Layer 2 of a small transformer language model trained on English Wikipedia (13 layers, counted from 0, width 128).
A neuron adds its activation times its output weights to the MLP's output. To switch it off is to set its activation to zero at one token and run the rest of the model.
A neuron's activation on a vector x is SiLU(gate . x) times (in . x), where the dot is the dot product.

Input weights of the MLP neurons that the questions are about. A number n stands for (n - 500) times 0.002.
n11 gate: 604 617 647 398 652 472 605 583 519 645 516 551 553 503 474 456 560 362 388 546 506 459 338 477 645 445 603 647 573 383 425 547 323 405 520 600 460 459 309 446 446 359 481 515 190 527 714 627 609 339 415 519 672 444 441 401 462 519 488 509 478 596 535 649 384 316 598 738 368 432 469 585 503 719 587 352 562 494 484 500 463 349 343 263 607 392 723 369 542 406 607 538 251 410 572 555 468 311 522 561 531 421 525 445 509 490 483 430 275 516 468 453 519 506 394 639 433 497 689 423 541 471 512 449 549 524 613 431
n13 gate: 549 349 510 576 453 389 606 436 570 746 524 500 662 526 477 543 579 460 487 458 611 451 437 581 510 607 438 242 544 628 392 467 520 436 459 640 490 378 404 418 491 507 573 375 561 576 675 394 477 288 606 447 445 500 580 403 363 357 628 455 520 632 691 562 541 467 487 428 383 420 490 434 574 577 483 397 565 434 561 405 595 618 631 678 627 579 460 570 392 750 620 609 279 513 569 500 652 300 550 423 379 399 494 661 531 724 627 487 544 514 464 633 312 543 727 480 665 704 621 539 698 259 353 408 624 661 360 613
n17 gate: 475 515 584 541 408 506 444 657 566 497 459 347 470 449 560 528 600 444 575 346 592 614 478 563 630 469 503 533 396 583 417 485 654 287 532 454 521 379 397 336 538 506 291 414 758 467 620 401 632 542 336 435 463 384 518 509 625 555 452 319 417 527 534 591 381 376 327 500 359 690 494 367 454 427 588 523 548 634 347 432 381 457 572 419 349 416 276 306 430 516 440 553 765 607 469 638 366 431 460 557 589 503 388 576 462 618 358 659 431 574 401 387 254 441 531 415 545 500 440 364 515 532 557 370 554 631 482 552
n102 gate: 641 431 563 504 411 565 482 411 415 431 552 400 504 716 555 383 697 518 434 404 424 486 566 404 551 600 471 869 570 660 403 424 500 496 275 385 372 679 668 765 306 666 651 443 674 437 496 522 537 530 606 533 629 534 404 700 471 496 567 511 732 550 442 564 517 489 13 464 363 528 655 620 554 470 592 530 421 621 582 388 488 431 532 576 507 690 573 302 478 388 671 387 557 626 576 348 737 463 296 659 192 545 575 570 394 481 557 335 537 568 376 453 359 562 397 507 451 630 472 411 304 447 341 416 454 451 489 526
n120 gate: 711 528 450 584 536 421 406 649 630 224 575 589 282 544 670 402 524 619 511 469 493 607 590 450 545 592 359 320 543 587 439 493 635 574 682 671 473 608 528 361 599 318 654 600 446 726 305 528 588 273 608 445 448 415 561 384 518 500 470 608 531 690 607 534 480 605 302 572 355 592 560 666 773 369 355 507 522 455 600 507 441 375 497 576 451 395 465 689 582 582 547 584 537 359 555 383 640 563 350 446 230 304 707 397 516 521 456 419 422 464 726 445 475 556 363 606 453 480 634 653 545 378 378 333 292 557 486 533
n136 gate: 604 598 466 315 487 581 481 401 510 431 681 560 655 469 452 379 490 478 634 667 544 525 642 307 595 484 531 306 479 639 539 679 497 638 692 282 299 494 722 491 509 513 522 570 534 733 518 468 327 526 528 522 503 461 546 714 484 469 482 435 406 574 598 565 293 478 554 462 513 392 488 421 432 526 538 398 725 500 328 629 645 428 571 500 485 535 351 306 490 506 488 633 635 522 516 494 462 542 519 488 472 439 413 677 497 272 427 197 526 438 453 650 497 595 478 468 506 650 433 723 702 536 494 620 527 524 431 523
n139 gate: 494 500 491 543 306 503 662 408 485 457 541 520 599 482 640 420 423 469 580 542 436 255 543 587 537 435 409 439 559 698 506 430 537 337 679 590 682 534 626 540 453 591 401 642 363 409 645 457 376 427 384 396 446 620 533 482 364 536 527 402 570 571 457 560 482 466 451 494 534 688 397 433 521 631 246 300 648 614 443 369 386 540 568 557 511 399 454 611 235 647 259 715 574 410 439 556 469 429 638 355 561 509 569 509 555 465 478 355 463 528 656 470 603 552 525 603 485 577 506 545 372 465 372 476 503 386 289 554
n221 gate: 506 552 417 587 427 421 362 564 451 434 550 415 525 573 383 486 454 561 517 416 574 494 497 561 428 637 534 339 483 549 497 426 626 603 435 415 652 598 589 574 489 520 642 455 587 486 553 581 509 631 664 474 571 565 570 641 544 469 333 508 594 545 440 379 552 566 477 423 488 612 245 520 568 430 497 587 663 633 518 563 384 446 606 375 497 460 261 746 535 532 478 428 698 579 560 523 607 453 563 553 526 459 466 474 484 282 551 546 450 652 448 565 635 338 610 538 596 783 539 492 483 417 503 460 765 395 557 485
n231 gate: 500 426 483 332 381 532 515 593 476 518 534 424 465 517 473 297 638 611 407 500 397 462 554 479 432 300 379 528 569 649 622 399 414 668 534 456 570 404 670 236 409 282 479 445 480 497 465 673 572 485 479 405 506 578 526 421 440 494 390 500 500 358 494 503 509 440 372 488 551 465 549 553 430 491 485 413 555 506 570 613 310 503 529 571 710 440 329 401 394 421 466 425 514 536 619 570 461 585 569 413 367 477 616 661 590 463 724 491 321 531 289 535 470 677 452 555 428 376 719 474 283 491 445 354 357 529 647 488
n11 in: 449 654 506 543 418 368 489 444 621 752 418 533 469 439 425 457 566 615 491 367 452 503 323 448 546 488 686 653 489 457 456 358 298 517 541 528 428 403 629 540 557 367 428 444 333 530 679 531 549 349 503 594 565 495 378 629 379 354 506 597 531 564 605 492 451 460 531 593 384 570 517 585 472 390 425 340 494 678 480 421 336 440 309 405 612 383 534 348 485 526 653 368 362 619 457 624 363 393 412 500 426 560 467 311 419 576 640 460 474 524 415 497 587 463 437 454 418 379 610 478 494 450 458 517 571 437 452 405
n13 in: 493 367 98 479 549 500 377 453 548 459 668 487 547 447 538 497 483 659 566 440 547 598 524 434 425 486 500 507 516 490 549 663 480 470 630 443 323 483 442 602 487 348 359 437 613 347 345 681 638 741 384 486 345 391 447 547 693 359 566 387 585 443 466 527 385 493 480 757 292 537 447 503 369 493 393 386 451 407 447 490 420 490 473 294 490 401 603 558 716 507 434 510 553 354 293 639 356 538 562 546 337 356 453 601 551 546 461 706 389 493 572 291 695 335 307 757 310 411 467 410 367 451 430 667 572 595 389 500
n17 in: 538 228 455 506 500 564 600 326 615 372 413 634 563 600 440 547 535 615 432 617 346 375 556 503 415 601 393 327 596 406 608 526 412 614 401 535 400 600 432 713 366 451 598 543 348 492 307 579 515 451 638 558 520 580 577 474 479 523 617 597 617 603 555 471 663 532 588 439 467 363 435 482 471 348 408 476 582 479 578 453 494 573 429 482 591 600 718 757 467 488 537 465 426 375 538 548 688 503 433 426 334 492 552 440 552 385 622 441 628 448 494 561 625 582 512 572 615 528 571 580 474 545 386 433 427 323 494 339
n102 in: 528 750 396 454 675 497 611 568 370 766 525 526 602 391 641 563 528 349 447 575 466 572 423 560 576 564 534 537 430 576 764 362 500 544 403 606 568 542 535 462 573 407 440 613 701 520 561 493 525 482 437 490 311 624 497 380 416 363 534 662 618 476 559 651 189 713 420 521 475 670 366 580 572 426 673 666 360 521 507 649 208 580 291 609 575 469 294 539 397 443 597 570 446 610 607 486 486 525 779 530 611 607 758 511 693 622 290 479 408 572 507 575 599 657 475 553 513 571 567 616 608 471 716 594 577 413 366 475
n120 in: 494 539 547 605 647 597 271 414 470 416 513 357 625 592 464 385 251 556 659 631 600 532 467 709 810 507 335 579 516 585 493 503 360 443 450 378 653 464 700 572 519 406 451 482 893 534 434 480 559 493 699 474 590 549 519 542 764 526 510 589 565 535 523 455 327 395 686 500 490 395 535 445 535 460 315 239 466 576 487 451 521 585 231 561 540 398 677 500 493 597 390 411 624 550 562 540 582 563 536 490 328 428 602 540 543 571 480 618 513 409 490 381 643 579 427 666 390 443 610 465 467 635 481 461 547 491 568 541
n136 in: 571 416 632 428 627 706 547 333 377 426 366 544 436 367 430 297 491 503 229 476 466 528 547 627 438 535 395 773 452 466 331 481 354 479 551 521 467 316 497 543 423 466 544 408 713 613 527 341 443 364 600 509 482 605 348 601 402 616 391 382 460 379 413 607 524 541 534 565 636 488 509 636 411 475 626 406 548 525 260 673 523 512 358 471 567 497 378 280 617 468 566 481 455 484 395 374 506 535 494 582 630 560 634 459 497 465 351 466 440 407 429 564 627 381 541 199 473 542 500 497 618 340 576 403 512 581 611 607
n139 in: 370 601 572 542 354 392 619 552 533 459 433 444 599 384 566 357 598 602 554 486 427 441 343 588 402 400 524 603 394 592 552 524 610 376 592 550 558 595 432 340 452 509 464 574 549 685 658 497 320 645 396 574 368 422 630 617 635 602 586 333 343 584 527 474 529 417 550 512 768 483 595 367 675 458 473 519 567 602 320 562 431 583 344 342 450 503 473 581 455 384 429 563 555 533 414 464 396 389 482 434 559 531 599 473 522 415 426 614 503 411 622 471 509 416 335 476 605 325 474 631 381 583 310 628 474 360 368 571
n221 in: 537 337 549 373 478 429 345 367 589 484 495 500 468 302 408 589 473 511 481 487 413 542 554 369 425 552 487 486 580 572 475 617 489 539 561 553 558 403 610 492 541 492 459 425 435 490 415 524 595 728 623 433 571 540 482 526 327 603 492 349 500 596 473 597 616 573 447 540 663 636 541 436 471 437 489 675 641 724 525 378 565 433 573 464 593 583 470 460 566 516 397 465 560 595 535 435 712 448 508 638 495 403 623 544 384 351 472 349 410 353 364 439 478 398 427 598 459 508 479 408 449 475 516 369 593 474 614 631
n231 in: 389 522 554 373 400 475 475 424 376 475 377 466 527 522 438 475 500 463 661 326 522 494 550 599 581 497 246 568 551 531 652 469 511 676 523 492 666 447 478 319 407 566 537 585 557 484 527 553 342 445 522 478 539 618 342 423 500 610 443 394 594 438 650 341 310 492 475 420 644 437 390 531 391 420 410 422 546 520 514 425 384 497 411 303 600 531 511 340 398 589 420 506 597 622 591 659 559 446 567 427 511 375 568 511 518 606 616 587 596 592 361 503 406 528 322 409 637 422 573 396 336 589 584 475 470 449 563 523

Output weights of the MLP neurons that the questions are about. A number n stands for (n - 500) times 0.001.
n11: 443 483 364 581 467 465 667 631 401 617 419 537 441 500 565 343 578 665 631 295 467 543 404 650 548 549 422 391 278 711 517 337 425 425 412 344 403 385 607 379 340 392 648 551 685 549 511 589 336 510 687 657 464 705 485 708 430 348 297 618 531 654 504 418 716 389 549 355 365 490 500 520 656 231 515 382 409 487 180 311 449 418 401 640 307 483 485 614 429 573 570 483 504 564 357 619 445 440 588 299 427 453 471 457 586 626 429 395 503 393 325 655 376 458 638 154 493 259 354 416 552 517 363 430 477 460 366 536
n13: 434 672 654 672 419 527 651 606 734 411 469 461 692 356 239 521 586 512 479 320 573 481 746 683 517 356 595 656 339 578 617 298 288 525 669 879 700 838 515 260 473 492 426 369 557 455 661 247 586 453 504 396 558 415 730 226 337 542 532 431 776 500 606 516 478 512 723 522 432 547 441 429 423 454 334 581 551 815 625 508 394 616 360 388 473 556 534 581 583 496 436 218 412 500 504 377 637 438 512 427 457 454 581 483 552 488 677 563 829 386 508 572 602 544 628 537 440 346 427 730 401 370 451 611 624 450 365 26
n17: 614 431 704 616 518 550 432 371 594 469 525 588 555 603 449 582 451 603 303 566 484 271 702 528 334 528 523 352 504 414 813 527 512 542 725 500 284 524 420 519 488 483 625 547 301 470 295 592 425 331 496 665 650 784 528 462 511 450 864 702 408 469 508 297 659 638 315 555 430 425 395 496 441 516 115 511 558 528 421 611 636 799 520 457 658 482 575 585 635 470 559 518 496 469 478 468 884 686 196 496 500 573 603 449 600 463 454 478 564 246 684 579 586 672 595 553 552 639 623 492 484 515 260 524 467 519 307 419
n102: 549 454 504 604 776 464 342 588 651 893 643 509 590 662 570 332 395 358 492 318 191 531 624 827 585 549 349 650 128 600 446 345 484 364 473 470 419 397 745 610 575 444 411 446 582 339 699 492 518 680 464 570 224 513 340 520 500 368 522 456 579 374 357 488 370 611 788 511 338 653 562 469 755 408 693 766 434 549 504 459 384 762 456 481 695 398 593 695 383 444 487 633 600 402 568 515 748 692 849 658 424 376 601 442 385 568 463 628 359 609 414 398 466 476 349 532 575 460 416 338 547 400 604 731 448 550 460 525
n120: 691 655 526 394 758 443 408 455 574 484 549 458 456 619 286 709 421 643 548 512 351 616 470 328 575 449 512 337 267 395 571 396 564 585 227 543 605 504 355 648 517 665 643 557 962 358 428 532 553 462 251 372 476 545 591 614 384 472 587 477 643 521 541 219 445 580 445 678 554 317 622 364 482 549 652 481 274 385 716 508 521 717 496 380 232 446 554 453 565 523 392 623 447 500 387 630 518 530 544 429 657 625 591 622 487 680 532 242 179 702 327 478 598 781 731 730 686 488 562 444 421 582 589 537 543 650 409 391
n136: 541 539 418 518 666 500 315 396 686 415 696 433 596 526 403 461 507 387 290 428 441 571 675 409 484 836 485 692 442 326 415 504 352 683 471 399 452 129 490 375 626 469 481 678 632 664 624 228 496 589 555 307 606 512 391 616 539 527 442 452 267 718 450 507 379 534 456 455 705 599 458 425 425 334 589 555 521 472 337 500 523 492 530 507 549 518 347 177 547 526 531 649 500 557 478 475 600 610 387 588 645 447 644 550 694 278 594 475 316 794 471 636 674 511 481 365 368 630 467 504 449 404 585 508 488 841 373 691
n139: 525 534 289 260 520 476 343 419 482 405 463 500 610 514 541 474 468 687 521 366 418 369 399 447 478 464 514 682 313 722 692 350 579 363 673 611 579 519 578 446 450 602 536 515 511 436 468 604 425 618 448 511 323 622 393 468 429 359 719 601 517 633 412 659 607 392 391 749 552 406 412 561 798 555 515 517 480 609 546 504 500 827 554 483 736 527 797 566 473 577 504 466 224 546 500 210 587 473 383 492 426 504 829 125 519 304 592 599 503 430 538 492 474 315 471 468 531 468 633 531 455 472 397 607 443 340 433 580
n221: 470 483 410 425 543 661 373 422 610 475 566 583 419 444 471 625 449 559 485 454 383 691 451 445 475 768 619 553 578 374 428 521 525 398 517 656 516 363 528 473 772 662 461 603 196 587 288 595 547 454 455 402 405 654 245 416 431 621 366 414 547 387 547 356 588 472 539 512 592 549 690 567 487 357 578 429 595 681 391 402 484 460 590 471 346 386 465 444 596 590 459 497 655 494 590 509 362 560 655 449 446 429 462 609 538 488 442 352 440 414 447 394 306 554 369 476 467 443 518 526 580 381 510 396 685 438 491 611
n231: 450 650 113 271 338 589 460 177 508 614 202 302 224 489 441 500 706 571 603 399 612 529 109 322 540 295 400 602 271 533 525 477 508 562 544 668 532 532 528 342 235 623 362 646 508 511 550 419 508 507 830 500 395 575 647 93 507 523 648 556 731 405 524 500 307 543 476 621 526 302 665 526 432 378 563 541 536 539 433 446 592 411 335 522 689 445 368 530 507 296 504 611 238 477 557 435 453 504 504 330 576 445 536 512 456 632 527 529 414 442 530 437 611 515 704 638 571 428 553 393 568 466 574 381 562 430 523 598

Each question names a token from some text and the token that comes next. It shows the vector x that enters the MLP there. A number n stands for (n - 500) times 0.0037.

Then comes g, the gradient of the next token's log-probability with respect to the MLP's output, scaled to length 1. A neuron's effect is roughly proportional to its activation times (output weights . g). A number n stands for (n - 500) times 0.00068.

" League", then " in"
x: 518 695 234 593 612 557 353 509 537 518 509 641 476 509 368 442 366 583 472 345 627 555 568 527 391 506 414 407 472 478 499 430 574 618 662 576 555 363 522 668 674 581 216 697 533 491 600 493 548 568 421 508 510 361 592 754 494 283 349 554 418 612 587 447 526 386 582 380 304 471 578 441 585 470 479 604 600 473 428 519 350 357 636 502 283 605 662 601 269 396 458 451 700 658 453 475 451 515 502 349 496 438 532 618 516 419 554 356 369 493 480 351 451 626 662 468 480 533 665 543 553 612 389 394 216 449 437 553
g: 495 397 867 509 275 617 830 313 580 592 434 417 416 454 497 632 655 525 493 666 434 524 585 501 342 419 434 610 355 365 370 446 788 549 396 627 519 610 666 578 643 513 586 730 565 593 636 336 628 450 312 812 579 674 260 391 504 505 347 586 493 577 237 422 669 441 483 523 698 419 388 590 553 498 378 456 261 818 490 587 601 347 643 368 342 598 602 423 597 631 596 689 470 608 530 436 511 643 527 503 366 599 459 386 433 552 725 579 321 650 316 469 444 292 580 655 621 482 548 582 705 607 427 584 568 362 612 466
Which neuron, switched off, lowers the next token's probability most? n136

" official", then " mat"
x: 694 496 414 597 643 457 569 479 389 365 538 730 574 532 526 595 487 605 553 499 392 606 411 515 238 511 745 566 497 450 345 513 255 742 587 632 269 434 542 416 471 612 427 566 425 317 673 378 749 641 630 660 433 383 537 584 451 553 456 461 351 670 479 517 649 426 640 500 403 495 405 446 483 604 306 486 579 736 392 489 528 591 517 609 390 481 617 533 400 364 534 485 545 604 563 614 311 527 553 435 527 448 630 451 361 507 654 453 313 439 491 467 590 394 519 495 305 663 456 460 674 418 490 477 506 428 329 285
g: 407 716 547 512 667 407 505 459 614 457 265 692 389 771 329 485 570 490 433 359 840 672 555 604 518 700 382 522 535 508 587 426 599 574 513 479 362 492 477 335 498 514 497 700 533 456 670 600 314 573 373 655 544 552 418 543 602 668 625 691 516 387 402 776 341 418 655 532 479 516 457 351 713 430 648 521 511 271 564 219 537 349 596 471 458 320 454 283 480 667 370 610 622 322 220 660 565 650 495 475 553 473 349 507 780 324 478 329 618 347 536 457 467 492 764 417 524 472 569 183 392 518 392 262 383 643 540 597
Which neuron, switched off, lowers the next token's probability most? n11

" Ch", then "arl"
x: 476 380 532 558 441 550 373 449 488 558 428 547 559 531 561 603 342 573 506 505 493 337 462 490 392 528 558 469 495 456 503 422 615 547 487 579 638 520 258 379 475 626 448 602 641 646 570 504 484 448 633 338 277 538 436 588 611 369 490 374 553 410 509 413 438 404 496 229 443 401 672 701 453 520 330 857 534 413 407 358 475 356 508 567 545 549 434 394 371 693 656 415 234 631 586 364 570 553 560 488 525 520 412 665 805 362 642 484 473 351 518 546 806 585 517 457 318 445 471 410 621 603 480 588 424 508 525 554
g: 682 502 398 639 485 332 473 643 440 465 604 646 448 699 606 416 355 568 266 361 544 622 457 444 317 540 650 512 263 336 289 648 297 336 552 418 270 497 554 650 402 467 509 454 457 771 291 409 608 658 452 484 708 464 412 575 628 445 515 510 512 419 448 532 608 671 226 593 395 296 443 668 732 449 440 505 323 302 538 464 529 452 434 444 430 136 317 469 506 598 343 417 388 703 659 361 461 542 443 440 504 700 368 413 607 350 452 437 495 585 529 614 540 841 498 328 380 807 372 375 587 613 448 308 562 669 367 549
Which neuron, switched off, lowers the next token's probability most? n13

" coach", then " at"
x: 334 499 262 534 398 457 592 471 410 285 585 494 329 280 560 417 299 483 437 407 461 486 325 534 548 420 529 569 604 401 565 388 643 547 761 622 735 531 368 676 621 545 353 633 594 460 630 479 522 562 494 582 484 543 520 707 610 505 508 479 520 594 492 467 715 666 541 474 403 486 663 420 742 572 488 782 543 532 401 424 341 485 571 343 436 385 404 609 491 527 485 346 462 666 491 331 279 299 500 581 428 753 600 592 421 289 583 365 310 608 578 432 546 542 564 463 454 497 533 629 686 491 470 476 430 361 404 667
g: 489 355 498 448 530 460 652 322 695 285 573 601 533 580 569 683 521 358 544 302 233 547 847 564 546 622 545 674 650 666 684 392 590 294 414 432 210 298 576 374 441 628 513 500 562 478 619 405 386 363 453 648 578 724 439 483 338 476 451 479 644 591 755 554 616 484 477 468 798 603 335 628 387 454 528 683 454 741 466 596 485 612 461 564 442 659 585 434 596 688 488 553 404 415 370 359 564 167 645 288 149 452 441 485 554 537 709 270 455 595 603 426 584 364 448 530 451 683 483 617 334 416 572 480 569 348 549 414
Which neuron, switched off, lowers the next token's probability most? n139

"0", then " leg"
x: 403 615 312 521 393 490 286 394 488 590 491 339 529 526 545 738 486 561 585 606 367 428 381 375 382 580 639 450 516 422 437 378 420 486 541 394 603 413 573 445 566 595 642 637 563 205 493 586 619 504 542 485 442 520 337 647 572 251 453 581 504 511 582 581 620 643 383 491 519 547 583 623 380 385 521 769 503 459 510 502 298 506 436 622 431 612 771 479 585 550 611 536 474 621 342 347 548 630 565 266 536 240 522 456 632 239 592 423 415 654 389 619 567 329 622 427 624 654 465 394 279 409 563 351 309 582 627 528
g: 548 369 524 449 685 553 817 553 398 538 355 681 382 420 325 526 293 450 631 511 204 444 510 460 393 800 517 601 567 527 368 472 390 524 579 662 305 357 459 603 234 520 649 771 535 353 612 519 587 729 373 759 455 469 519 498 182 333 384 394 541 377 526 621 503 401 460 465 459 448 485 587 603 390 637 414 486 454 511 509 554 493 521 588 241 485 510 591 365 427 585 530 425 580 582 445 205 449 688 353 334 476 730 506 487 284 308 429 360 622 404 480 278 501 461 355 339 419 588 566 627 699 440 681 460 172 313 602
Which neuron, switched off, lowers the next token's probability most? n221

" was", then " held"
x: 356 406 122 473 329 553 444 543 685 536 393 506 458 515 472 497 542 582 762 457 495 504 702 499 623 438 692 535 658 559 613 636 479 668 509 545 514 510 491 528 419 551 530 632 573 408 643 494 428 253 367 473 473 439 502 580 453 417 509 370 413 761 542 281 417 599 553 413 630 490 592 444 516 426 483 619 363 584 539 498 379 701 657 551 448 440 498 464 533 485 591 470 482 261 412 437 497 443 715 412 583 679 547 476 825 310 588 362 461 371 308 470 456 445 643 593 454 447 416 413 528 767 621 603 697 497 324 505
g: 581 516 374 514 656 450 646 554 778 643 535 407 535 587 614 276 565 576 501 558 617 562 419 477 421 479 612 151 642 529 766 623 517 477 643 495 437 324 397 490 637 508 421 403 427 561 605 570 503 393 615 537 344 593 631 616 858 407 350 623 687 338 662 263 788 445 636 434 649 657 391 354 392 614 374 492 569 457 449 418 493 501 669 231 708 648 611 532 438 479 728 303 449 535 230 436 420 316 441 387 364 503 435 368 420 665 515 195 543 567 566 586 425 626 760 586 420 576 603 501 549 570 475 424 756 641 350 567
Which neuron, switched off, lowers the next token's probability most? n136

"N", then " |\n"
x: 388 360 344 684 452 444 318 492 532 559 445 564 530 469 521 296 527 491 420 569 364 490 681 250 364 538 368 432 504 552 446 324 287 665 411 461 625 495 420 469 356 465 525 485 778 467 411 404 593 267 664 405 547 529 479 483 660 550 615 569 468 415 653 454 595 702 566 438 482 469 444 524 528 464 536 518 447 767 440 453 399 615 448 669 357 590 640 498 628 637 378 573 159 582 485 475 353 600 579 580 502 551 502 587 740 399 616 537 499 454 507 256 546 534 651 553 271 336 604 574 453 504 542 536 312 390 606 455
g: 548 552 441 364 519 585 403 800 675 433 548 451 404 516 524 442 255 341 411 304 422 570 279 559 428 253 357 369 573 261 670 678 501 366 530 372 200 485 435 672 507 503 512 593 497 465 597 679 601 596 304 674 296 801 460 765 267 323 474 525 572 622 453 563 309 444 497 498 558 405 589 447 433 473 421 613 339 632 478 153 337 458 598 439 583 291 514 556 520 593 355 285 753 503 495 473 558 529 671 608 440 538 491 756 455 470 284 459 311 603 649 615 419 393 593 625 641 407 391 413 614 431 502 393 464 507 615 243
Which neuron, switched off, lowers the next token's probability most? n120

" c", then "rick"
x: 509 527 300 402 456 593 607 621 427 307 515 568 600 394 492 430 461 420 562 435 520 434 414 424 502 645 643 403 363 499 576 503 373 628 517 549 448 462 591 334 596 684 660 447 536 705 492 417 436 539 581 276 400 528 236 501 355 438 419 438 521 521 450 644 383 702 500 374 577 515 514 503 504 479 603 724 299 673 235 518 492 468 459 595 560 530 601 400 531 562 535 622 461 433 550 394 556 496 462 278 614 618 562 583 595 352 311 444 692 472 566 478 749 566 586 377 406 361 427 456 446 568 313 697 232 653 421 625
g: 624 544 473 536 527 355 366 492 649 480 618 457 416 595 743 509 434 665 448 348 610 478 355 255 550 420 339 596 228 484 647 643 363 435 665 544 364 435 571 361 301 374 570 541 533 727 386 368 288 741 394 409 745 442 552 219 615 444 365 389 498 300 455 324 286 534 606 512 536 387 412 415 426 656 389 643 836 464 480 630 481 544 522 568 399 493 505 364 252 389 605 440 777 449 614 249 712 710 375 540 400 570 480 498 472 323 570 477 416 131 549 614 233 444 465 686 486 574 395 433 421 653 490 448 487 475 501 545
Which neuron, switched off, lowers the next token's probability most? n136